Layer 3 of a small transformer language model trained on English Wikipedia (8 layers, counted from 0, width 64).
In attention head 0, each number of a token's query is one row of weights dot the token's vector x. The head spreads its attention over the tokens so far by the softmax of query dot key.

Query weights of the head. A number n stands for n times 0.0041.
q0: 42 9 -11 -37 54 37 -30 7 16 23 33 -24 -46 -38 8 -4 -2 -11 -5 -14 -23 -10 -37 23 4 -18 -4 24 -1 -8 26 -9 -11 11 14 -21 61 25 29 -5 20 8 -17 15 5 -34 -19 -11 22 24 -2 32 -41 14 11 -16 -10 -21 -5 -30 10 -6 45 13
q1: 33 -12 -1 13 18 -4 -19 -30 7 -17 -2 1 -1 0 28 31 38 -46 1 -22 14 17 0 34 -13 -17 -28 28 -1 -2 -27 16 -15 8 11 -21 -18 56 34 14 -1 14 27 -18 4 -53 9 -9 46 -11 -3 0 -38 -6 -4 -2 13 11 -2 0 -24 -46 -33 -61
q2: -37 -10 11 52 4 -26 -5 41 -25 23 42 19 -6 -7 -8 -41 -49 11 2 52 -6 -5 -29 -16 31 12 -4 3 2 30 20 -15 -1 -20 11 72 4 -2 -46 -4 -5 3 10 26 18 45 -12 34 1 25 18 -23 57 7 12 55 -87 38 38 -29 28 43 34 0
q3: 49 48 -32 -6 5 28 15 -10 42 48 46 -67 -53 -11 -16 -46 18 5 -6 4 21 -67 -30 -11 6 4 -28 22 -18 0 -10 42 18 -17 -22 -3 -27 26 35 23 7 10 7 -2 -3 -6 50 -64 36 -11 -12 18 -35 24 5 -22 -53 -18 14 -15 12 69 47 -10
q4: -34 -8 3 -56 -30 -1 29 -47 21 17 9 11 -8 13 -25 27 -13 -5 -23 -46 9 7 15 25 -36 7 -7 16 -31 -3 -28 33 -19 -9 8 23 48 31 31 -15 11 -9 40 -21 0 -36 -37 0 10 -2 -7 29 -27 -37 -47 -24 6 -31 -59 7 0 15 -27 28
q5: 41 35 40 34 35 -10 22 43 -44 -15 39 -36 -19 -27 78 3 -9 19 42 24 -26 -15 38 34 75 40 26 38 13 -23 21 -74 29 6 22 -12 6 -38 -80 -71 -33 7 -32 24 -32 57 -26 35 -45 62 -25 28 28 30 -7 17 1 61 47 -32 -3 -20 33 43
q6: -48 -24 -23 -48 -6 38 -22 -63 68 31 -4 46 -12 50 -43 32 36 49 -43 26 -54 -3 -61 67 -53 -7 -49 -21 15 1 -67 31 1 -73 -16 7 35 -1 -32 74 -46 -31 2 -16 47 -71 36 -57 16 -38 37 -10 13 -3 -49 -19 15 5 -8 -28 45 -28 -11 -69
q7: -28 -2 -7 -8 -26 -9 0 26 12 19 -44 -13 0 1 -23 -2 34 -48 -40 -43 60 12 15 21 24 -36 3 20 35 -13 46 -11 -33 47 -4 17 12 58 10 -18 26 -9 -50 -16 -2 -39 34 -28 -30 23 1 18 7 18 7 14 18 7 3 -8 -40 -43 1 61
q8: 27 -31 9 55 7 -1 -15 41 5 21 -29 -8 3 6 27 4 -22 -21 10 -6 -20 48 13 51 18 -41 11 10 -38 23 6 38 14 -5 53 -7 18 -14 -5 40 -35 -3 28 -22 34 -4 -63 58 23 11 -42 -8 26 -1 55 -7 4 40 14 -27 -23 -17 -12 -15
q9: 7 58 -8 5 -19 -28 8 -7 -18 -14 -42 -42 -12 14 37 12 29 0 -26 -3 31 -12 -3 -50 -25 35 68 -2 58 7 -28 48 -18 -30 -11 -2 10 13 -9 45 -15 33 -22 -14 9 -55 -2 -2 -25 -30 -15 -43 -1 -2 -11 -62 24 -56 -13 -53 14 35 -6 31
q10: 18 11 54 -19 -9 9 28 -15 -13 38 20 -4 -12 23 -34 -11 -31 10 37 -18 2 12 11 53 -15 23 -17 27 28 -20 19 -25 24 -10 21 -15 -17 1 -10 -2 30 -7 12 -15 -15 -9 -1 -16 2 7 -9 -4 24 -9 -17 55 -28 -20 -1 -48 19 21 -25 -3
q11: -53 -51 36 1 -8 -11 -13 -4 17 -23 10 -20 26 8 18 18 13 6 9 37 -17 50 23 8 14 -16 -25 -3 -2 13 -3 11 27 -32 2 24 30 1 -1 -44 -37 -38 -21 -36 21 19 -19 6 -44 0 29 28 -4 3 21 84 24 18 11 24 0 -42 36 53
q12: -24 11 14 -3 -21 -15 -17 3 35 -7 53 -23 5 -15 36 41 46 8 21 20 -38 29 -13 -48 -14 -54 -18 31 -25 12 5 -28 -1 -4 -33 -15 -7 48 -6 9 19 -27 3 -28 2 11 -24 29 -33 -8 -22 27 -3 8 46 -22 -21 14 -39 28 -50 19 8 23
q13: -13 7 0 39 7 23 -23 -15 -7 10 48 -40 5 -8 62 1 -9 51 24 45 3 3 -12 -69 84 -8 -19 -6 -2 -22 21 9 12 40 28 -45 49 21 63 14 48 94 -14 3 3 2 32 -59 25 9 -21 -1 31 -1 5 4 1 -13 30 18 -26 57 16 4
q14: 55 -5 -20 -21 49 13 -30 9 -29 38 -66 -50 -3 -9 26 -26 -12 -31 5 2 20 4 46 -54 54 34 46 46 1 -29 -12 -9 -36 34 -32 34 -12 -27 19 12 0 -4 -4 29 -49 44 23 46 36 29 -6 33 61 -12 15 -3 -11 -53 28 12 72 -50 -26 -2
q15: 41 1 -67 27 35 51 -45 11 19 61 -21 -61 -18 -16 -6 -52 -23 -61 36 -16 73 -26 57 -6 4 -23 -44 22 29 -5 -4 -58 5 -14 -8 8 9 -18 52 -39 53 14 -18 6 -30 7 -4 -32 -20 23 29 14 30 3 34 42 -39 -7 -21 16 2 25 8 36
q16: -16 -13 41 7 4 -7 5 17 -25 -56 -1 8 6 -9 -5 14 -7 46 -30 -19 12 26 3 44 -38 -15 9 -14 8 7 19 -9 8 17 -13 12 -13 -36 -28 -17 0 -13 -9 -4 -16 0 -13 -24 -20 -25 22 -6 15 9 4 -19 -30 -9 29 1 -32 7 6 24
q17: -55 -12 45 -27 -29 -22 32 17 -11 -23 -24 24 51 23 -11 -4 -17 -1 16 40 25 1 22 -22 -10 9 28 12 -9 8 -6 -11 42 -10 -11 30 -22 38 -18 4 -10 17 46 -18 -4 40 34 -28 -5 -27 21 7 -10 10 -51 -26 34 -1 -46 24 -28 15 -30 35
q18: 26 -9 -4 1 31 21 -39 -41 -8 28 8 -37 -45 16 14 -3 8 6 -39 30 -44 14 -29 29 -21 -7 -56 10 27 -23 -2 -9 -37 12 5 -20 28 -8 18 -5 39 -6 -48 42 -4 -30 -10 11 -8 3 7 -17 33 -40 50 33 -21 31 47 -31 19 -55 -5 -19
q19: 16 -19 47 1 0 -3 6 54 -37 26 55 30 7 -14 31 -13 -25 11 -9 25 -32 39 6 0 -1 46 -9 1 5 33 19 -33 31 7 -10 38 -3 11 -44 -45 20 7 1 -4 30 38 -25 24 -40 10 4 2 44 1 7 38 -64 29 37 -40 -2 -25 12 -18
q20: -13 -19 -5 5 -29 21 -38 5 -15 -41 18 36 23 -11 -2 44 -40 26 53 -5 7 55 27 38 -40 50 -8 -13 -49 -6 -14 -3 53 -26 -20 50 -30 44 -6 -86 -3 40 48 -6 -26 21 41 21 -61 1 -1 28 4 -25 -35 51 35 26 12 28 -42 -12 -9 29
q21: 5 -42 61 33 3 -11 -43 44 -17 -25 -10 42 53 -6 1 -8 -46 -37 -14 5 -21 45 9 54 49 41 51 -15 6 7 74 -20 -30 -8 -16 13 40 17 2 -13 0 -15 -17 -1 20 51 -65 51 -8 20 16 -25 45 -5 27 44 5 11 -12 44 -25 -4 -60 23
q22: -13 14 -1 18 49 49 3 -53 48 -9 -12 -48 -16 6 -17 19 -7 9 14 40 -57 24 30 -42 28 9 16 41 28 -45 -4 -15 -8 10 19 -36 2 8 15 19 -40 -44 -5 15 -23 -8 -27 -35 24 37 -3 46 -7 13 -10 30 25 -3 -46 17 35 3 9 41
q23: 13 -2 7 2 -54 -53 31 15 39 -29 17 23 48 -40 -45 28 -36 -1 3 5 -3 37 -4 -25 8 24 -33 -33 -14 1 37 12 15 -23 -15 22 16 -13 10 -41 -30 -64 0 -39 80 -46 19 50 -9 -2 -5 -20 -18 -49 -23 34 8 19 20 8 30 -8 -28 1
q24: 2 22 40 -30 -4 -6 -28 6 11 23 9 -18 1 20 -33 58 -21 -8 29 -3 -16 -14 -37 -16 8 4 0 42 46 -17 -12 3 28 14 52 25 18 -30 -38 -43 0 19 13 -9 25 20 54 8 -2 32 38 3 -15 34 14 -12 -19 49 27 -34 42 15 -19 42
q25: -5 41 10 40 37 22 -5 -37 16 22 -8 -2 -31 50 1 -41 -4 -31 -38 15 54 -19 6 20 6 22 26 22 17 8 49 -60 41 2 -35 25 -21 41 -58 28 -21 -3 -63 -48 27 6 16 -15 7 10 41 -39 40 -43 -6 -16 -31 38 -1 -2 60 45 -3 -81
q26: -23 0 21 3 -5 39 24 12 -51 -42 -21 35 -22 -45 -37 -6 -36 -68 32 38 33 52 -5 2 -14 -10 73 20 0 -3 2 -38 -32 11 -26 -29 19 11 43 -2 37 -13 36 -13 -19 -42 18 8 57 -42 -36 -14 -66 -7 11 -4 -19 -32 -1 20 -20 17 -21 5
q27: 1 -6 -66 -44 2 -15 71 13 -53 11 11 50 -11 -7 -7 -35 2 40 -31 -29 -59 3 3 44 19 37 10 -30 -39 14 26 -6 -31 -12 -22 -6 6 19 3 12 24 27 21 4 -27 20 53 10 41 -49 23 -24 25 19 3 -3 1 -12 15 3 -44 7 -11 46
q28: 7 -4 8 -41 -13 -58 -11 -30 21 14 22 23 4 12 -50 11 -3 -27 -43 43 -22 -20 -25 -14 -15 -5 35 -18 5 35 14 -38 -40 4 11 38 35 -21 2 -80 31 21 -38 -11 16 -56 -7 -21 -32 -3 -1 -1 -13 -34 -11 -45 8 -23 -7 19 0 31 14 -55
q29: -80 -9 -65 8 46 31 -28 12 -13 2 -27 8 27 -20 52 -40 -26 -48 56 86 -16 40 3 11 54 -17 43 3 -25 -43 -9 -43 35 -68 47 -58 15 -2 9 -5 -81 -27 -39 -15 2 54 -15 -7 5 -14 14 -31 29 20 7 45 50 18 5 -23 -11 -10 32 22
q30: 0 2 47 -13 -19 -32 -1 -46 -1 8 -5 -8 -2 21 9 -10 13 18 13 -21 0 -32 -22 15 -35 -22 40 31 -27 2 -29 52 22 6 -21 20 -32 3 3 3 24 7 2 -35 14 -10 43 17 44 -65 -10 -29 17 12 25 16 16 2 -6 -15 38 14 -9 -48
q31: 0 -60 47 15 4 -6 10 28 -4 17 -41 -1 -5 -20 37 20 3 -11 -28 -52 -15 47 -11 8 51 -2 64 -2 40 6 36 14 23 35 -13 22 21 -38 -48 -9 -13 -37 -1 -56 12 29 -23 -11 41 -6 24 34 22 20 33 -24 -3 -63 -48 44 -11 -33 -10 18

Each question shows a short text with each token's key, already scaled and adjusted for position as the last token sees it. A number n stands for n times 0.014.

Then comes the last token's vector x. A number n stands for n times 0.045.

0 " the": -6 -6 5 -6 -9 -37 58 -2 -8 -6 -10 6 14 9 -6 4 2 -5 15 -31 -35 13 -19 35 8 7 5 1 15 -16 -2 -10
1 " center": -16 -9 -5 -7 -9 -32 62 1 2 13 19 -20 9 11 -19 -5 2 -11 16 -21 -29 5 -16 22 22 3 5 11 4 7 -2 -14
2 " of": 6 7 -3 -12 -5 -41 54 8 6 2 -1 -11 -2 5 -16 7 -5 -9 14 -25 -33 -10 -11 25 -12 5 -1 -36 -5 -14 2 -19
3 " the": 5 4 -3 3 -9 -35 59 -2 -5 -8 -10 6 13 9 -12 8 0 -7 17 -29 -34 13 -15 35 7 7 5 3 13 -18 2 -14
4 " snow": 6 2 -8 -2 -10 -30 62 -2 2 9 21 -21 6 3 -2 -21 -5 -10 7 -19 -36 6 -20 20 14 5 11 -3 10 10 -8 -25
5 "board": 13 14 -11 2 -10 -29 64 15 9 5 10 -28 -3 10 -18 0 7 7 0 -13 -19 19 -22 -8 25 9 -2 -9 16 14 -1 -17
x: 4 -19 3 -26 25 1 -5 -22 3 15 0 7 6 22 1 2 7 -4 13 20 13 -26 -22 25 -52 7 -13 7 -5 37 -20 6 7 3 -23 -2 5 -23 -6 -1 17 -41 -5 4 -4 -16 1 3 14 1 13 -21 1 -17 -15 0 7 -35 -22 26 21 -1 -1 -4
Which two tokens does the last token look at most, in order? 2 " of", 3 " the"

0 "rated": -7 -7 -7 -22 -2 -50 46 7 -14 6 4 -12 9 19 -14 9 21 -4 22 -37 -40 0 -13 35 14 10 21 -14 2 -12 1 3
1 "\"": -14 -15 -16 -3 -2 -47 68 -7 -12 15 -5 2 6 22 -8 9 -13 -11 34 -9 -24 12 -19 9 14 3 20 16 -4 -22 2 -2
2 " edge": -13 -5 -7 -16 -31 -37 66 -4 -6 5 20 -33 -13 5 -27 2 -13 -7 10 -14 -32 6 -2 8 17 7 23 -8 -3 5 16 -13
3 " consisting": -5 6 -14 -4 -6 -47 52 -17 -13 -1 5 -19 5 1 -13 -15 -4 -6 5 -33 -47 -21 11 22 27 19 19 -7 -18 -6 -2 -6
4 " of": -11 3 6 -8 -12 -49 61 23 0 -9 3 -10 2 -4 -20 1 6 10 2 -23 -35 -7 -2 28 9 9 -1 -43 -4 -10 5 -14
5 " seven": 1 4 -5 11 -10 -48 57 6 -17 0 13 -22 7 14 -7 1 7 -14 10 -31 -38 -8 -19 37 5 11 15 -12 -8 10 0 -18
x: 4 12 33 -37 13 -11 -25 -25 28 -9 -9 -2 5 0 -29 -13 3 9 -1 21 3 -7 1 7 -4 19 12 -26 -5 19 -7 -2 25 18 11 -21 -1 -13 -11 39 -4 -10 -4 -35 16 17 14 -20 2 -21 9 -3 -14 -33 -7 12 -5 -2 -29 0 46 -15 12 -5
To which token does the last token give the most attention? 3 " consisting"

0 " eff": 5 -19 16 -10 -3 -44 45 -5 -14 33 -14 -26 36 15 -22 4 14 15 33 -36 -39 -2 -36 35 10 10 3 29 -3 10 -7 -5
1 "icient": -13 -13 9 -11 -25 -55 65 2 -9 3 13 -20 29 13 -15 2 15 -2 8 -34 -32 10 -1 41 28 27 8 -5 8 7 25 -13
2 "ly": -17 2 -16 -11 -11 -32 61 24 -5 -1 -27 19 19 30 -14 31 -6 -18 11 -34 -36 5 -8 14 43 21 12 -8 0 -22 20 -30
3 " dep": 1 -1 -15 1 4 -38 48 -1 -12 18 -36 -1 24 19 -10 14 -19 -25 35 -29 -28 -18 -39 38 -2 6 13 45 -10 7 3 -23
4 "ress": 6 13 -4 9 -3 -26 70 27 11 21 15 -39 15 19 -43 4 -8 9 -5 -22 -25 25 -31 -5 24 8 -4 -16 24 12 -10 -30
5 " the": -4 7 -8 15 -9 -48 76 -1 -5 -11 -11 10 16 10 -13 11 5 -1 17 -34 -46 14 -21 45 5 6 7 6 20 -18 4 -20
x: 6 -12 6 -33 13 7 -2 -17 10 -1 -4 0 -21 13 -5 6 0 -8 -10 -13 1 37 -13 -3 -6 -3 -11 -4 2 18 11 -20 -2 -17 -9 -11 -19 -19 1 30 -12 -9 17 -31 -10 19 -6 2 -12 -7 -1 -7 -6 -24 -21 0 7 -15 21 -12 64 42 -11 -26
Which two tokens does the last token look at most, in order? 1 "icient", 5 " the"

0 " community": -1 3 1 -1 -9 -38 80 1 20 11 41 -27 3 -2 -37 4 3 -5 0 -23 -32 21 -3 12 25 4 4 -12 25 16 12 -26
1 ".": -41 -29 5 7 -5 -50 52 1 -7 21 -1 3 3 5 17 3 7 -17 40 -42 -42 -10 -35 30 8 1 -8 15 9 -11 -1 -2
2 " Mike": -19 -15 -3 6 1 -32 47 18 -13 30 -9 1 25 23 -7 16 -22 -26 50 -21 -40 17 -47 -5 10 -11 -10 -5 9 -17 0 -34
3 " Ol": 4 8 -22 4 0 -23 44 17 -2 22 4 -43 35 24 -2 1 -18 -11 13 -35 -28 7 -50 -5 30 -12 -24 4 17 0 -34 -32
4 "son": 37 -4 -14 10 3 -37 63 19 -5 30 8 -17 9 23 -11 27 -12 -22 25 -30 -34 14 -31 -4 26 4 -11 3 25 -1 -1 -29
5 "’": -7 7 -17 -8 -20 -36 66 -14 -26 22 -15 -16 3 34 -22 32 -11 -11 8 -37 -33 26 -14 -1 2 7 -23 -10 1 -36 15 -5
x: 17 -16 2 -24 11 21 -8 -29 12 1 15 1 -10 -4 -35 -18 0 -14 1 -12 -3 9 4 -2 -12 6 -22 -34 -21 5 -21 -1 3 1 -1 -9 0 -35 10 11 4 -7 7 -30 -14 9 -31 -34 -15 19 7 1 14 53 -10 -16 -7 -28 -14 12 1 30 4 -23
Which two tokens does the last token look at most, in order? 5 "’", 4 "son"

0 "board": 0 -6 -3 -2 -7 -25 56 20 12 12 -1 -24 10 17 -12 8 16 -12 14 -17 -22 16 -33 -2 20 5 5 -1 15 9 0 -24
1 ",": -16 7 -14 -12 -6 -43 49 7 -1 14 -3 2 1 6 -15 5 -3 -19 18 -19 -41 -8 -16 22 2 5 1 -9 8 -18 -6 -13
2 " Lib": -11 3 -14 -1 -1 -25 41 18 -3 12 -10 -19 15 19 -4 1 -5 -5 12 -29 -35 -3 -40 3 13 -3 17 5 7 4 -19 -26
3 " Tech": -5 -5 -16 22 9 -31 35 11 12 12 11 -6 25 18 10 17 -18 -6 3 -36 -18 1 -19 -12 16 -4 -38 14 0 8 -9 -15
4 "'": -14 -4 -5 -7 -21 -30 52 -5 -24 15 -5 -14 -7 20 -10 25 -1 -14 5 -25 -23 15 -13 0 1 7 -18 -17 2 -25 11 -1
5 "s": 12 18 -12 2 -15 -25 48 20 6 10 -5 -16 4 7 -22 11 12 -5 13 -13 -25 13 12 15 2 9 3 -24 8 -27 25 -26
x: 4 7 11 -24 -4 -21 -23 -25 17 -16 11 -8 -7 30 -10 -10 21 -27 -3 2 -7 -11 -15 13 -9 -19 -18 20 -7 7 -14 20 -14 -16 -11 2 -19 -10 -19 2 -26 -49 -6 -10 25 -7 17 -6 5 -16 31 21 13 -16 3 -3 -1 -5 2 15 12 -6 -9 -8
Which two tokens does the last token look at most, in order? 1 ",", 5 "s"

0 " after": -13 -12 0 1 -9 -54 52 7 -12 -5 7 8 13 2 0 4 11 -1 19 -27 -42 -5 -5 21 -1 0 -18 -31 -10 -14 6 -4
1 " an": -17 -18 -3 2 -4 -33 54 1 -30 6 -6 5 30 9 10 7 -7 -12 17 -41 -26 17 -17 11 12 2 -24 15 15 0 -2 -10
2 " abs": 1 -6 -7 -9 7 -26 35 -4 -17 12 -10 -42 22 14 -12 -6 -1 1 4 -22 -26 -21 -9 50 25 15 -16 13 4 2 -28 2
3 "ence": 6 1 -11 -17 -13 -27 45 10 -12 13 -1 -33 -14 21 -33 12 -22 -12 16 -28 -27 6 -10 17 -3 1 22 -28 7 -3 21 -15
4 " of": 7 13 -10 -7 -10 -47 57 16 -1 -2 -2 -10 0 5 -14 2 8 1 9 -28 -37 -11 -9 26 -8 3 1 -38 -6 -7 8 -17
5 " one": 7 15 -14 8 -7 -46 63 -8 -2 18 9 -14 17 5 0 6 10 -12 13 -35 -33 7 -18 13 4 10 0 9 11 12 -1 -15
x: -1 -12 30 -11 24 -12 -31 -20 22 -2 -33 -4 -13 18 -26 1 19 8 10 13 -1 8 -19 8 -21 21 -8 -15 3 -4 -18 -23 2 -15 -13 -2 10 -44 -4 35 10 -6 -6 -28 5 16 0 -26 -4 -3 4 -6 -16 -40 -12 -7 -12 -13 -29 -6 30 -6 7 -5
Which token does the last token look at most, and with what share of its attention? 0 " after", with about 40%

0 " following": 1 1 -3 6 -14 -53 51 9 2 -21 -3 -14 4 -1 -15 -1 0 -7 2 -29 -40 -11 -11 21 12 5 2 -4 -6 3 -7 -14
1 " display": -9 -6 -5 -5 -18 -40 58 3 -16 5 23 -27 -5 1 -21 -3 1 0 3 -22 -30 6 -1 8 27 14 12 -3 6 8 6 8
2 "s": -10 2 -11 -3 -15 -26 53 21 5 8 -4 -16 8 11 -23 12 -12 -17 19 -14 -28 16 6 14 1 4 2 -21 7 -28 21 -28
3 " the": 5 4 -3 6 -8 -36 61 0 -2 -10 -9 7 13 7 -8 9 1 -5 14 -29 -35 13 -17 34 3 3 2 5 16 -14 1 -15
4 " location": 21 2 -16 -6 -7 -41 44 -17 -9 6 23 -7 -16 5 -19 2 -8 1 -1 -28 -33 1 14 15 17 13 21 -15 2 13 25 1
5 " of": -4 7 -7 0 -8 -39 60 16 4 -4 1 -16 2 2 -20 4 2 8 10 -22 -34 -1 -6 18 -3 2 -2 -36 -6 -11 3 -21
x: 26 9 11 -27 24 12 -5 -48 10 -16 2 -13 -2 6 -4 -12 3 25 -21 -1 -12 -14 -33 -4 8 -30 -13 -13 9 26 -20 -4 1 -3 14 -16 9 9 -20 7 -38 -37 9 -11 0 -7 19 -3 10 -11 19 7 -1 -20 6 6 3 -27 0 -4 5 29 -1 -24
To which token does the last token give the most attention? 4 " location"

0 " in": -16 -13 1 -4 -9 -41 42 5 -2 8 5 -4 -3 4 -2 -1 -2 -8 17 -19 -24 -5 -19 21 -7 -11 -20 -20 -6 -6 0 -17
1 "put": -16 -3 -4 -3 -9 -24 51 17 0 11 0 -21 12 15 -11 6 2 -12 16 -20 -21 9 -26 -3 9 5 13 -1 11 2 0 -12
2 " (": -7 0 5 4 -3 -21 48 1 0 -1 3 -1 8 -3 7 -3 -35 -13 12 -21 -25 -2 -14 -4 14 -11 -26 -12 -2 -14 -19 2
3 "i": 7 10 -16 -11 -1 -3 46 22 23 11 5 -13 9 8 -13 11 -10 -6 17 -6 -2 10 -9 4 -8 -18 10 -17 15 -13 1 -36
4 ".": 30 7 -9 7 -8 -28 37 10 1 10 -2 4 -2 1 11 0 -3 -27 27 -21 -19 -4 -21 26 9 -2 -12 7 6 -11 -3 2
5 "e": 10 13 -9 6 -8 -10 49 21 16 10 -4 -21 11 2 -27 11 5 -3 10 -12 -17 17 -8 4 7 -2 2 1 20 -9 1 -30
x: 23 -1 -5 -21 -12 -5 -2 -7 7 3 -4 -3 0 8 2 -11 18 -13 -21 10 1 -10 -23 19 -37 -23 -35 25 2 26 -27 11 -1 -18 -10 14 -9 -9 -26 -2 18 -41 -3 -25 21 -13 7 5 -7 -6 11 0 -3 -27 -8 -8 6 -15 -2 6 29 33 -27 -14
Which two tokens does the last token look at most, in order? 0 " in", 4 "."

0 " |": -31 -30 -2 -5 -11 -40 41 22 3 24 -5 8 -11 -7 -9 2 22 -7 26 -10 -28 -7 -12 13 -11 10 7 -14 0 -11 0 18
1 " Team": -20 -2 -8 -10 -16 -32 56 8 13 12 23 -18 -3 1 -25 19 5 -1 7 -17 -25 16 -3 -17 9 -6 2 -15 19 16 -2 -20
2 " |": -7 -16 -12 -3 -10 -39 39 23 3 25 -6 9 -12 -7 -8 1 -38 -30 25 -9 -26 -7 -11 13 -11 9 8 -12 -1 -9 1 20
3 " Pld": 12 5 -27 7 2 -41 50 -2 -4 18 23 9 11 -1 -8 -9 -15 12 -2 -39 -21 -1 -6 3 8 -2 -7 2 -7 17 6 -31
4 " |": 35 16 -28 -7 2 -31 31 23 8 33 -17 19 -9 0 -15 10 9 -32 26 0 -15 1 -7 6 -19 9 9 -12 -5 -6 2 20
5 " W": 15 11 -24 8 2 -26 49 5 -2 23 5 -8 31 10 -4 10 16 2 5 -33 -18 13 -24 -14 9 -1 -29 2 3 1 -12 -20
x: -4 4 -9 -7 -6 22 14 -20 22 -10 -23 1 -31 3 8 4 36 5 4 -16 -34 -13 -44 7 -26 15 -31 20 -1 -20 -29 17 1 6 -11 -16 -11 -26 -31 17 -2 14 4 -10 7 24 1 -1 24 -29 10 -1 -6 11 -4 4 -23 -23 -14 18 -26 -5 7 -2
To which token does the last token give the most attention? 3 " Pld"

0 " 41": -17 -13 -12 -15 -1 -33 32 9 -1 16 3 1 28 17 -2 16 25 0 25 -24 -30 4 -16 6 15 5 -2 7 4 4 2 2
1 " |": -35 -25 -9 -3 -7 -31 29 21 9 27 -9 16 -5 -1 -8 3 -10 -20 31 -1 -18 -5 -10 8 -18 3 8 -2 -2 -2 2 13
2 " 24": -11 -5 -16 -7 -5 -31 43 13 4 4 15 -5 16 20 -3 9 -26 -9 4 -29 -25 1 -24 17 10 -3 -9 -3 2 15 0 -3
3 " |": 25 0 -20 -1 -4 -31 27 21 7 27 -8 18 -5 -2 -7 2 -28 -33 24 -4 -18 -6 -9 7 -17 4 7 -2 -2 -3 1 15
4 " +": 34 2 -11 -1 -6 -13 55 3 1 8 12 -9 23 0 5 5 -2 -17 17 -13 -19 -1 -21 12 -7 -6 -15 0 -6 7 -9 19
5 "17": 9 4 -6 -8 -11 -24 52 20 13 9 16 -30 10 11 -12 6 10 0 -8 -24 -15 -6 -14 8 5 4 -13 -20 7 16 -8 -6
x: -15 -21 4 -13 24 -4 -10 -42 16 -16 -19 -3 14 -7 3 -26 7 49 3 -17 -5 -18 -10 19 -12 14 -19 -22 -9 -10 -24 29 3 12 -6 -11 -8 13 -23 28 -16 -7 -8 11 13 1 -2 -28 24 -20 -4 31 -3 4 -16 15 2 -16 -38 32 23 -4 -19 -6
Which token does the last token look at most, and with what share of its attention? 4 " +", with about 30%

0 "=": -35 -35 24 4 -15 -26 42 6 -2 -1 -14 9 5 3 0 -6 31 -14 30 -20 -21 3 -32 11 -4 -9 3 -1 -6 -4 -2 -7
1 "\n\n": -19 -13 5 9 1 -46 64 14 -15 1 -10 1 -3 0 6 2 -9 -10 21 -32 -23 2 -21 11 0 2 -8 -1 4 -12 2 -3
2 "|": -5 -6 -6 19 13 -41 28 -5 0 15 -8 -8 -3 3 12 -2 -25 -24 21 -43 -35 11 -25 10 -9 14 -12 -20 9 4 -12 -2
3 " Pos": 5 -1 -11 16 5 -28 44 10 8 23 -5 3 25 11 5 8 -8 -5 18 -21 -34 1 -32 -16 30 6 -13 14 -1 -3 -13 -28
4 " |": 25 14 2 19 11 -34 41 3 14 19 -8 -3 -14 -10 -2 16 -5 -15 24 -27 -49 -9 -14 0 -4 16 5 -12 6 11 -13 -6
5 " Team": 17 0 -8 -4 -12 -32 54 4 19 12 28 -19 -1 -1 -25 20 9 -2 -2 -19 -26 14 -1 -16 10 -4 0 -12 22 20 -4 -23
x: 1 -9 -13 -19 12 23 -8 -44 -5 1 -17 19 9 43 -19 -6 -2 5 5 1 -4 -22 -1 14 -33 4 -11 2 -10 11 -32 33 16 -1 -18 13 20 -23 3 -1 18 -47 -6 7 24 13 3 3 -1 -20 15 -16 2 -24 7 0 -17 0 -9 -2 -4 1 -1 -4
To which token does the last token give the most attention? 1 "\n\n"

0 " |": -32 -32 -2 -5 -12 -41 43 23 3 25 -6 9 -11 -8 -9 2 23 -8 27 -10 -29 -7 -12 14 -11 10 7 -15 0 -11 0 19
1 " Ar": -12 -5 -18 -5 5 -18 29 7 -13 1 -2 -14 28 32 10 3 -4 -4 21 -36 -43 -13 -34 18 15 -15 -8 14 -4 -10 -18 -21
2 "sen": -21 -10 -8 5 6 -26 50 28 -3 12 3 3 23 29 -7 20 -23 -3 24 -11 -25 13 -34 -11 17 -3 -7 0 8 -1 -15 -18
3 "al": 4 10 -3 0 -17 -11 53 17 5 5 3 -22 1 11 -29 11 -9 -12 19 -28 -15 21 -17 28 -5 -4 11 -17 10 -9 19 -40
4 " Ky": 12 1 -25 5 -2 -28 36 35 -8 6 5 -24 5 27 -6 13 -13 1 -5 -32 -25 8 -36 -12 22 -8 -2 5 13 -5 -25 -22
5 "iv": 6 7 11 12 -5 -4 57 26 23 9 13 -25 19 0 -23 5 -2 -10 13 -13 -8 20 -15 3 25 -6 -10 12 29 6 -34 -12
x: -42 12 -19 -5 22 -11 0 -21 17 -14 -13 20 -19 45 3 -1 8 -6 0 -5 4 -26 -13 16 -54 -7 2 -10 0 0 20 44 12 -1 -1 27 -5 -9 -5 0 32 -2 -4 1 -4 -29 9 38 3 -2 -10 10 -8 3 1 7 1 -38 -15 -14 8 6 11 2
Which token does the last token look at most, and with what share of its attention? 0 " |", with about 50%

0 "mi": -12 -8 -12 4 -1 -14 41 27 -15 1 -6 -13 14 26 -5 2 17 1 21 -13 -18 -2 -33 12 2 -6 14 18 -10 4 -4 -20
1 "an": -16 -8 -8 -12 -5 -9 38 12 5 21 5 -12 17 23 -17 16 1 -13 26 -9 -9 10 -21 14 6 -5 21 -9 7 -9 10 -33
2 " League": -6 3 -4 10 -1 -38 54 8 7 13 13 -12 9 5 -10 10 -9 -6 4 -16 -14 10 -20 -19 -2 -2 -12 -11 5 15 4 -20
3 " South": 3 5 -7 9 -2 -26 36 17 -4 10 5 -19 19 15 -11 8 -7 -8 6 -30 -29 12 -38 9 5 -2 -2 -3 5 7 1 -23
4 " Central": 13 9 -10 7 3 -28 39 6 2 14 2 -11 12 19 -15 11 -2 -7 8 -29 -24 13 -32 19 6 4 12 1 8 7 8 -22
5 " Division": 15 13 -9 14 -5 -33 49 6 8 13 4 -18 10 11 -19 12 9 -6 11 -18 -23 8 -28 0 6 -2 -3 9 5 6 0 -15
x: 5 -4 -27 -23 14 1 -19 -41 14 -15 -14 12 16 47 -33 12 12 7 14 -24 -9 -6 -47 10 -45 13 -14 15 -4 12 -4 46 13 17 -12 16 -8 -32 10 6 -7 -21 -2 -2 -8 -11 -1 4 1 -4 -1 4 7 -10 -10 2 -17 0 -15 -2 13 -17 13 17
Which two tokens does the last token look at most, in order? 2 " League", 5 " Division"